Layer 2 of a small transformer language model trained on English Wikipedia (11 layers, counted from 0, width 128). Numbers have three digits each and are written without spaces.
Take only the direct path to the model's output, skipping the later layers: a vector added to the residual stream pushes a token's score in proportion to its dot product with that token's output vector.

Output vectors of the tokens that the questions are about. A number n stands for (n - 500) times 0.0044.
" census": 600569412555752386422543610502548450498582552343467582438506523617344630627574557366385393513476509631523496482567342490450435462382467549450386558374559494274359307578364442628382553544573461333557661716489497458338497558404612593531492386777602559480642528494389587654643565588489345423541543546407406491437505577441507505381479562435646376386430497453350709523607433500467577537464
" (": 456516592501463535614537411491393635409362342469561501451502413518495488478443470610492573540434489422513441407459540593425633559661648520503414420488551524548601573572398563554521379501474551557456461483399425532638490397454464460566532614555417540558608463441538464469556532496406412508481367448537530493479519361393475501486523578463461541526584453523552433487557442643466475621571
"\n\n": 450511428472416624482355421394417437542396274466642565535513514578552527435381554581492555547398647543517390411515391575535747524590564519544527459538558564526376537553542470505439465496697546599468671473527442454503410450481544640658609590714429519475628507405559523377442483601482537435599390447464536444515486483370422330338604563539596509506530454407367451464600386501420384443555
" style": 555369559543586448527567412551571489441505591447589633462625490471537568516511456456438496458544518525503510577494598556594516479516633500468325520445320395474479446461615533456258509528652469422412429658324491475446401600425441538516517396814590597581351475518467525539522492658564502408544470566440389470441349485530571379547449415436448456401462547496436600546488682614508489541433
" role": 502525568524538437535611628619464648509602430409508560514659542475608556643361513589465410478572648430607497575576395349690300382621438441430467676478234458331482440510608459286366320442574569341516607620399469362603588619531422616542365424822402552713256404500544472514468368553528511377552667513377406515395468680458388432515412423442557434463465605557466710601452574450489525495424
"o": 503438471603561392315420391541576463655526504514424495472512410596387599462604429593510533571438451531451594527587432577453534495485555560415506623451427433569395505512609553555508426535460421480537412448486560505523254616446490497585429535749521505424428542339482606501449580377570497497370575468552434388404539519540592504568521681442501420390468345541464583532581405580578537512549
" |": 492510543491458420563517596439420649293691534541450391430440467417523521542361606587510498555366401467545621547477557519377520575640501610357642356524471557556638508427547430467512433561433578574477430469498555571494704577479443595489491590492417506467519355418507384382480639348498416583406482387544475473508498535440586476576503390624524425594441453384632427588617493433478505495587
"eg": 362510413422664552439442491376584362498609387342472584557621485684545490562483554574458559601466541553404589481349526588311510507486523403428439561352469392385508447486615459577409409635512581447481479548526496370487505524379349459468518472806502486531518635370598478670436394629483601481456513583523479618462497572613589480575340479514580364398437438498377565609478601474493502687493
",": 452481612495528619590427478384479684331555367536568387454489410470583414413442376529558434432400433465465364306571469595468542540616558467484506525356539545593556576607633546508605485449521467527489464497463446617634499502432592429587509474506537467520585468404525620381506507435509479497471378450588609464411600430376579578446569597541597591549513405440594503525511442507428473391602
"ifications": 420649395621630323581571747491418586486486673354481761505550527513554641668434583473478463659539641397466439563410240422505533456254424399469328479444334401365271369426387634402546561482587496409537442613633471502319604520662305517570478262977696600465313607564655505619552559513614464407725619517371279568433358488620467505500511622477569314297553426576297647385547524497529457680301
" Succeeded": 462643385626610576432543780392450518561474790406480656376677654518527601523418621393484293243704689569445495409343325411557494487522400429567420559585420535302287554478360426392508444421715447491480684546396388476455449613466416405487399396768497622589431596464478494751330443628466462368846680522334474592496496572394546440430244627363500218366336701368557769582455440550461711525659
"est": 567536388549505391494651619587418421562596434496578455689441614669442429466533517640517305404289508402385489512533427477412501546464566503583488572430442440561608353659529620502487566517515518260492492525364400519451476529420266402662396396840523331482533551529566637760268532386439630440426599610479529688417386492615499260484454426480579348281363486684358545600558550641543590660552
" listing": 571456482535611483625560594570596408503565534365540542439635485405484585598428611476506316550633587604591386657493383478529409530310532442435436496569349473301373403528486372534369499431586459343472393730267510287407585420416353435636572351920594517650660460510482445737443422537551542465803631539401360485420462481504373533462626534541491402351532370526523688630428554453557591572342
":": 435509551396444531573511309303432578300530459469560417475454528560421560417547563514305506392542484403447358490453569569579512526513573561438185458500596599388524430389566482482535477362539532521422454515598455534361488428502651486538615479637445543482618465450516611506498597455568525622486553464527510472480606651401566580480619614488500518537591674482526569571584507456457395475465
"ordin": 429448443536568419424508388491608630316579547360534423483542748526403590550442502356410368393434679471574560619398508530530541423432571448661443554402457550345419592583450317325461443328509575362639444674487329444571326464588463623546360294817488622677494498570552572676373420610617641161681740516495470489464542521586631583641427451422311308263628566446509525621553602533490380546560
"i": 543621535607568365439493405558550519542482467506441473513567420519522587422535488403514612537481533423367446503516489584473581533502519488386471663449533531487388545551568536571503498533454486519527564467553562570556453507509479558565405515767445563448362607393440579468595470415481457490367417396594502515461532512458469544533486532448520425329554470482361565464568486378518456500527
"awa": 549442478460432461384410704450536567502444525435559552702650647437422550424464598502561502410486505449592463462452510438530539527525465378439478505409536500264401322425665408601233551592581656430470385539523604458601463498473368498491493373843509614510613567372451454589464469516543454372546700560500552295439520588582598532533412665468465319389453560642416515478413486528605482643464

Output weights of attention head 3. The head adds the sum of these rows, row i times number i of z. A number n stands for (n - 500) times 0.0016.
o0: 417326737545443487588422335617359627516501525702664352430609514500298439443462422367292580550444625215541621679383390509522634435577511656586471660518441438496380648310624502446488581740473588457516481415201545632601537532415622495593414671467344332394484464464521309759415593506750595554596497401617328480423514495221372602454602651532488483690515476467353497424899653347467474404324
o1: 389623612658402561452476539551366557509400649498514499435672638517661539641648501314414671337453497475513531523570491627556624603486705462459565369574533539475468735498317451446504285552482305482592091375422566489351489568364574519514251323355531579403391489629498367358548467551469462619562425329801555580550539444415530574043390544617434425592570525538554565532522635680386589638368
o2: 590448413507558607499523758639526693439579601545555361454373369514465508548379454739446443259531401548523677554571419555397627468390461566503501734509531507390698642455664574624651513551541248563592430621667428533496463518616527383680320607613595459360329584376416463452547326563543659318304266419339633409334617356393728547377555579481453653339554519391398362492582420271456631331564
o3: 587465687422428577440738533417289625428291322331654539523385539611518424448440607596349442555473560670479666613364468383296425598529354425613396471401517622487422355423576575531373281611583569461527428350457550531531451441557418212468632492306485501670650447565754589634543563516260807438505514242518328543403605451575532474681470443488561790453374709578422651504424421666465628398607
o4: 529455569309528454493509696502331261495457325342532661498434751746329522333486510613453432495584254695566424170537750415416373559159423278784395313424532464455388535461752402538438637856618547529707625550585696444472507516366591475242399778586326562369526620487501425776638416614541219346465443687534493450550736656551370700330456274397662484249378467457466479609535357731617574535595
o5: 495394757422579461378717579684417561741386612489514619297182206500440618576412458529474484577410487753478291484642450398543513435372306485526467319622678468674358361622504590617487361479736556399389596553292459499442482610392837699467609477455507567365416546555573610421473418553548344587942511190250514518699397481511391568777508502502403369521421456375405469281774507492534547654662
o6: 572441536316573552663617522382210422435427332421415354423463295645454459494513732517547401591442370385402335670214470456506285547569597827513549401447567507698499523508672712443414593708435331610533543654290468598517725216491541444512489507578436631303573425413461645496380459521415459431586464638887508454597433600411440634447342606536431525237509514481686638578589464458613623411618
o7: 596755514630425464598488500588607558273398534533507562204578518380459483431593354519637399471484547464417545461558507513314664332446665472531515528374263777523424512610343481462516455581655519477344588620458495267436368358398237384856384463559629424633463482570607595522523094522189464487481667659778675488521849589694443417449486405532548595375403334509622509465389407587674482608432
o8: 392446565836666478555666510558588261449463562703672455225674543428419319500525599386474506541550551351560434398392535491881676425304389254382362420366445413505265511582486492625711449299386705448455389619678603506596533608435229485417449699507466637481509609755422589536491346668721606490539542443315416170392519599436435804577412299737441652510655530441327636474450361441405450448719
o9: 287314551500563490511442496586317403569693596440523406446349439342497691500440284591657179494454644578508604647333473583371193598551413366601736414566593557595544367647789539271260408491583821605456451491601580460537755552549271569475300568534456665447365533372533588478469343441372390718513486583685704570493566469686322502664476520473339332372665383375387447571458510536465534772458
o10: 586439274422640502275571416532582581415483549255534584470537642514671561283408473573740429513450528596316552450518401231371471588347557524512525482393409464464628567521444476530582866311577485536395470828650293414360500660603633715280440482334648555371580599256403554509377821509468433344517430344520621482359535526471590493436651768613438461274465398624419436570439467510625553875425
o11: 641600586486420590542522276432484288398524459535219504608485625534457333537683563408434490350726454308387500442652399537534654598648487540416489672535664360536346474547673460587405543634516501443448585473360457313516415379420679470652341515503579582237367589681399367307587507421581471458479461263402450648643615451674644440474476539351511552681394428483381560691660363603571511546690
o12: 415643333602544435487557303608465626333630621624339335470516601744166535448547552423613376377522517542639456585538570407612519593804678518254405653525469563321694541542635406559569383485306518623508534445231510602430502406641364283648429308577730355536436298372421716686170693515528499524595450366426308527433394565471666640529410375529382481479612519444402544409584451420643755336523
o13: 387454552490328362638310566481703518640525472436413379629682373560370343704448502706457642526359398462524669517484359334576451367528670557382464458460452672618415495356379852388269509321566364356613374577542625292613477587638525714508396607634332590457456504591321521579459335369600536525418537277601709142497578498539538529587520425620472122439655475530750532685512512516619697497429
o14: 466542420421317343398633387570411534561528465473555595584407593402312449435654516719398487409365623389420517241616374471592468374408349614480379601507496467327498500527382380513616424558481807314662391630635299635474524435535723528568369472510566582533609629550452402469531520184352305381556592715305641426582761529607377533523478492861338739504546783415502596494621463431490482630482
o15: 566271184587458300303546639364580565546329432635615414667567642467419668481552590442439656524575568476398497419696667528541659582607494504536504489174585531526529546442637498569391661645527463485567368414387568587647313461386691474246467511452485363411470460307471613415430491344338685482425448536600645476429428649483397476545450566533590208634514416467560504513429640486558722548436
o16: 154656494677415653455666543094482416635527385686380755329623607458598613540489166366581263437514554604535392830302414482388652436616700362527637528266374493534582365548343421481659474381598569610682499770452514617309560407460184672499468395546464555600373356438413654473466082591578328589423450519457382491646610479608578428342595376329708536454350551514749574608469443526482532699607
o17: 416398381591535430777485523452349551620356493473742385425558341476563404527411384555452413541575569313665776479714429632317683499488473507401579633533380685541485532474374520366493257369427285267575513697689501360553489586466530599370274382595343624559511404560670575400377466449609707449547374518292683535442352462529565462697678655534468412670502517414717571511373515515445364719385
o18: 737626497560644370438237378493625460689385381397413381455336264524599510540536335485423588665584603438549557339573743311421648471213404270723511494310515411402649246515731695580387478550489360513502657137381499572878252465402687422439525584435567712333444464489455345513450595583568439324344666645547659590440501634661622519661693540658432706372445388665620283684429436586629460503285
o19: 471650582454347477639729485440681424472580525531360611464443356604247629417570591268502497337728396577296476376619568406480484376494507441460480495555565196621149522654572454553362317688497680346516477467458513626583601659541405629496389742516430508380642389476525337436593574473414604372311603424489320586518196489306677722594487750506585675379528500435666467403621451554385558722660
o20: 497334545544609660474258613513831568507413483618500590499361463471571499456783684395513655698556473290686636405529407599383330226645695354409516314699388542655431506626429457444318466610486224534347222491239479660422613482508576622553431491536439571326469444609625432636574573494413569467434434739447551595424611424529518540580536397559331134458519515379583621636674422594506355416478
o21: 547426514407262494628455634639489493387487573665525632598388637659674655312423444531457388608426480796655459610466420424669379475498426464459332437410733496366662525552715703261538348692531403600443600265492357536474406475363317544426586379514352454536437417473489448534698588403162238551449494472544647594353542270417476720650537481570393657557490440415540729475415461601376512448737
o22: 602523708449302352378545628505299478216363507430514454449530585597624343477571594655471536548437547609606241424345570551556819554527479419544384525567354632626564467337507468545390504694461511650464341306626535691492498677475560467215565406833509393342456567613659476438478418661565341536540579425468466439561625373382388559438567638562361431440609415640538409725321545393573332585513
o23: 528674432630596487521548581509551537551779612650638457482553405543500504465489313587559551716515753456488467395495454465420431507598380431254650563541555360782458459636455396399312449492353582585535420555433507697675475543721454536421528501302470587633473593561418524351635455361387373512556431509346576441321595681517335653217557314654333377559436604522327272480347613392462540461509
o24: 554523702351444475542452667559435580422409585615592507661578488401704353604638148480501400401457538506392410531278578425601486502380503496419486516642502695509551335581225650618526401473623433609417617584574435323586425626616201495431316507658453480222611529463647754579541415593295511583857560517344468721455585467491505651632287307012487380547582258506571457621463712629527671334325
o25: 469352605496445509735525410478284545320412585400383554596346630462745286521242643494597484618464598519501533538497422462458406772612307242555573553522511415549452414686390456487625361643387454613465817308452312636565395720580498409519564487563570629321479501434526414544319554510437738514633565307609646488591665500324567657465459325529465174548442555516490596314350460618489625537480
o26: 437568548512272509368673578608513544384416590418486420405354392325360387389342669460516408397518582371517444471313525542379505560599454388631324476505667498427374745610494602281362606539594648604619440660454550502740575424916774745530670410513391407521316250586605412529526583482575411663799541612545706736494509566402636300430540585198217584268612437293656573551387470435376548387540
o27: 521354612656480486469443362467519549459546543583456601459416405248505429463743282464813407878438333399554537546574565337437621613409642321464606729469593522642515450601571357375483602711463543569368439553464440697485528674564341842295840571461416330614502386389115425352624157415415590444492537384511486504585744286474348428444460665611304737638626675512313311618614374348529448578527
o28: 570519431525608068370543168523212647329539588745536364324456391387552541518673487313388581517440306498459713419703590662536412503343528639623377608339559290522361677213378300437529520502418361557504574584329423683587664483495466577264491577556665540614494631543728561521678510532428558432514624538290558635495523440445434715505596383583587319452634505504468710499654451424582478541392
o29: 453600542383343579432471448466590156518763569493925334454628313404658679333458592484671602587298379540540542549320692324716487366211506318401475438599522466504401471549519431539390568621527504534485444766480435534796632612488639431532441489562753530457684221378570572702372446518334684557409533426396347315471399204403668380755389438514517620600546524286628387623440446359375654680499
o30: 424511698695726551504314711388575477409621498371435651718490597445345589629535410501389509525555602406456476510548448588606307486439590606486496698317377175450808507592353511515532453558633517512220436627391405526361449590320414413390668211529385363637516487494614598661544505499347519516535377405616465359280633249551538496452388626437425847306467564465621470581557480513730628569479
o31: 235560423639559521352476516662622299499319432472413291385473507392560551434485367458235284395496418256625546641574428509436368513572641368700682592418510485553463666419467418586388376360610726586564630672456524494245321426640595239650348568519373623552539932609332404464572750706481511518740593531541424220572410665332476438452430493686373329599346624522902551531461465566350805325780

Each question shows a token from some text and the vector z that the head gathered there. A number n stands for (n - 500) times 0.0071.

"s": 561505463558404497493532443485560499456403543372523556528534409468465496568402463604486460643426
Which two tokens does it push up most, strongest first? "ifications", " ("

" Western": 519552527564434494371570428452504518511316531435495554511319417541576544751456479677526535639381
Pushed down most: "o"

"T": 601643517411125477509447452510212585619378471399543492327601550612566606483349569671429658678153
Pushed up most: " |"

" and": 484427592594486422523446527528423503492345554493554581638507317541477531481417331513451530650385
Which three tokens does it push up most, strongest first? "eg", "est", ","

"tar": 719607446566425374493494524359457470472453393431593500592621526495580406535371414613462496791454
Which two tokens does it push up most, strongest first? " style", " ("

" States": 710498561524300582447487402448563569485295548350525534551394477614417576602390567698536397724357
Pushed down most: "awa"

" renamed": 437460589560544525494535506542480467373382571463536539588479417582511530555438367557417470621465
Which two tokens does it push up most, strongest first? "eg", "est"

"c": 493513587474496446560642454610657416441537448480655551523358375529610459632432513549598606623380
Pushed down most: ":"

"-": 714463521545511400763327332333392560588545422522222460583623460643401336494377422305545627474563
Which two tokens does it push up most, strongest first? ":", "o"

"art": 623546624454548312405813585404145591555430499545637430698705620496509567554285401864539679519345
Pushed up most: "i"

" for": 494444538524500459459557496518464467442405533418447543607503391579471508590450427515373464634465
Pushed up most: "est"

".": 698609595455184552557493480520335574525513504387523536429758422539430398430403548649482713602218
Pushed up most: " |"

"ch": 621430464609519496499565572532274407502269503414551429540540449668599561615449507787404617646462
Which two tokens does it push up most, strongest first? " (", ","

" Tra": 687535555535399446478631513507516380566343469441621613570593338480492470628313448600551669630345
Which two tokens does it push up most, strongest first? " listing", " style"

"|": 415475406474507546485497358564559556479376604497558481572473407658532439526449368558466418504479
Pushed down most: "ordin"

" Air": 510398524543527495520574476518474520418310471413619589572455415540488494676420341601419567649387
Pushed up most: "eg"

"68": 702628597447168564574483484530323580541528479377530529412768420530427392434407548641476731610210
Pushed up most: " |"

" Est": 574354483435401476512482453519548538453466649502401550649628380487339531451395387613476574442444
Which two tokens does it push up most, strongest first? "o", "i"

" du": 699424480519400359555522377431601492536413424461558531618629419543424459558377418519451556712402
Pushed up most: "est"

"ted": 419381592482578523570473481553558456433324600397580430499512406521474488521331545561380488540580
Pushed up most: " census"

" Minister": 543371582567344513435471524494430471453475527366550607537445393560531450683373448627464468601440
Pushed up most: " role"

" Chief": 579421553611504554544490468498485405418514522388541588546565370543518388658391531586480604634367
Which two tokens does it push up most, strongest first? " listing", "ifications"

" by": 435396489560542428523406510430460561444319537349534536687512242436476419514421242434408477638395
Pushed up most: "eg"

" Ni": 485480526534523484459563525479473545392437475476531464609473398582549503551470382582421492634475
Pushed up most: "eg"

"=": 456478432475493636519530430516531521445413581502487493489481425609487430510433362557472418564488
Pushed down most: "ordin"

" |": 514407557379350525432465522519575577381530652458300616744591481505433583388421424660463592383459
Which two tokens does it push up most, strongest first? "o", "i"

"des": 763635424546372340448457540313441449490435343439607505597647546490552386509362402640462457831471
Which two tokens does it push up most, strongest first? " style", " ("

" previously": 561470505523485534443544580416451526471472443419537521608467474596580467567377393549382613522465
Pushed up most: " style"

" popular": 438399579490562540522501508506586474409430530497483559618526501610524433514375470543374531542485
Which two tokens does it push up most, strongest first? "awa", "eg"

" Mac": 561487515506371383553592525480413449530369478427667496594558417544527503420327487661524596622366
Pushed up most: ","

"ern": 738517394591274495447708548574399477695445700376561652434397347280480363551487585668530583542598
Pushed up most: "ordin"

"ver": 514424469583397452674538609521513383622483568357638461537481478475646544623465522604504718574486
Which two tokens does it push up most, strongest first? " listing", "ordin"

"d": 523389515667590470498643531538439300441334479456582437629494390719617532592365444727392700683348
Pushed down most: " Succeeded"

"ang": 744595489391565411610436541536147453430525552366457601385744661680405591562380596550411822594423
Pushed up most: " |"

" Lo": 652529473533426388511494510401465449469408409407566486571582497541539410542378435611450501750464
Pushed up most: " style"

"ales": 564428468625506427590526483455321414463378555390506502578580428573536565538530508663328559624444
Which two tokens does it push up most, strongest first? " (", ","

"per": 727620512510367446548603430546361474458454508411510510644598449538468345460368508606539473730310
Pushed up most: " ("

"ce": 522402521558456567568554460521601425459412541380566559541461408504533420544459508576466504584541
Pushed down most: "i"

"tain": 544284625702535624483400488452388358420533554388534609582561288580576400739405560591425582520343
Which two tokens does it push up most, strongest first? " role", "ifications"

" or": 484379519551444444489527559493464469583439539415534566500486440594497548544396542542338512629438
Pushed up most: " role"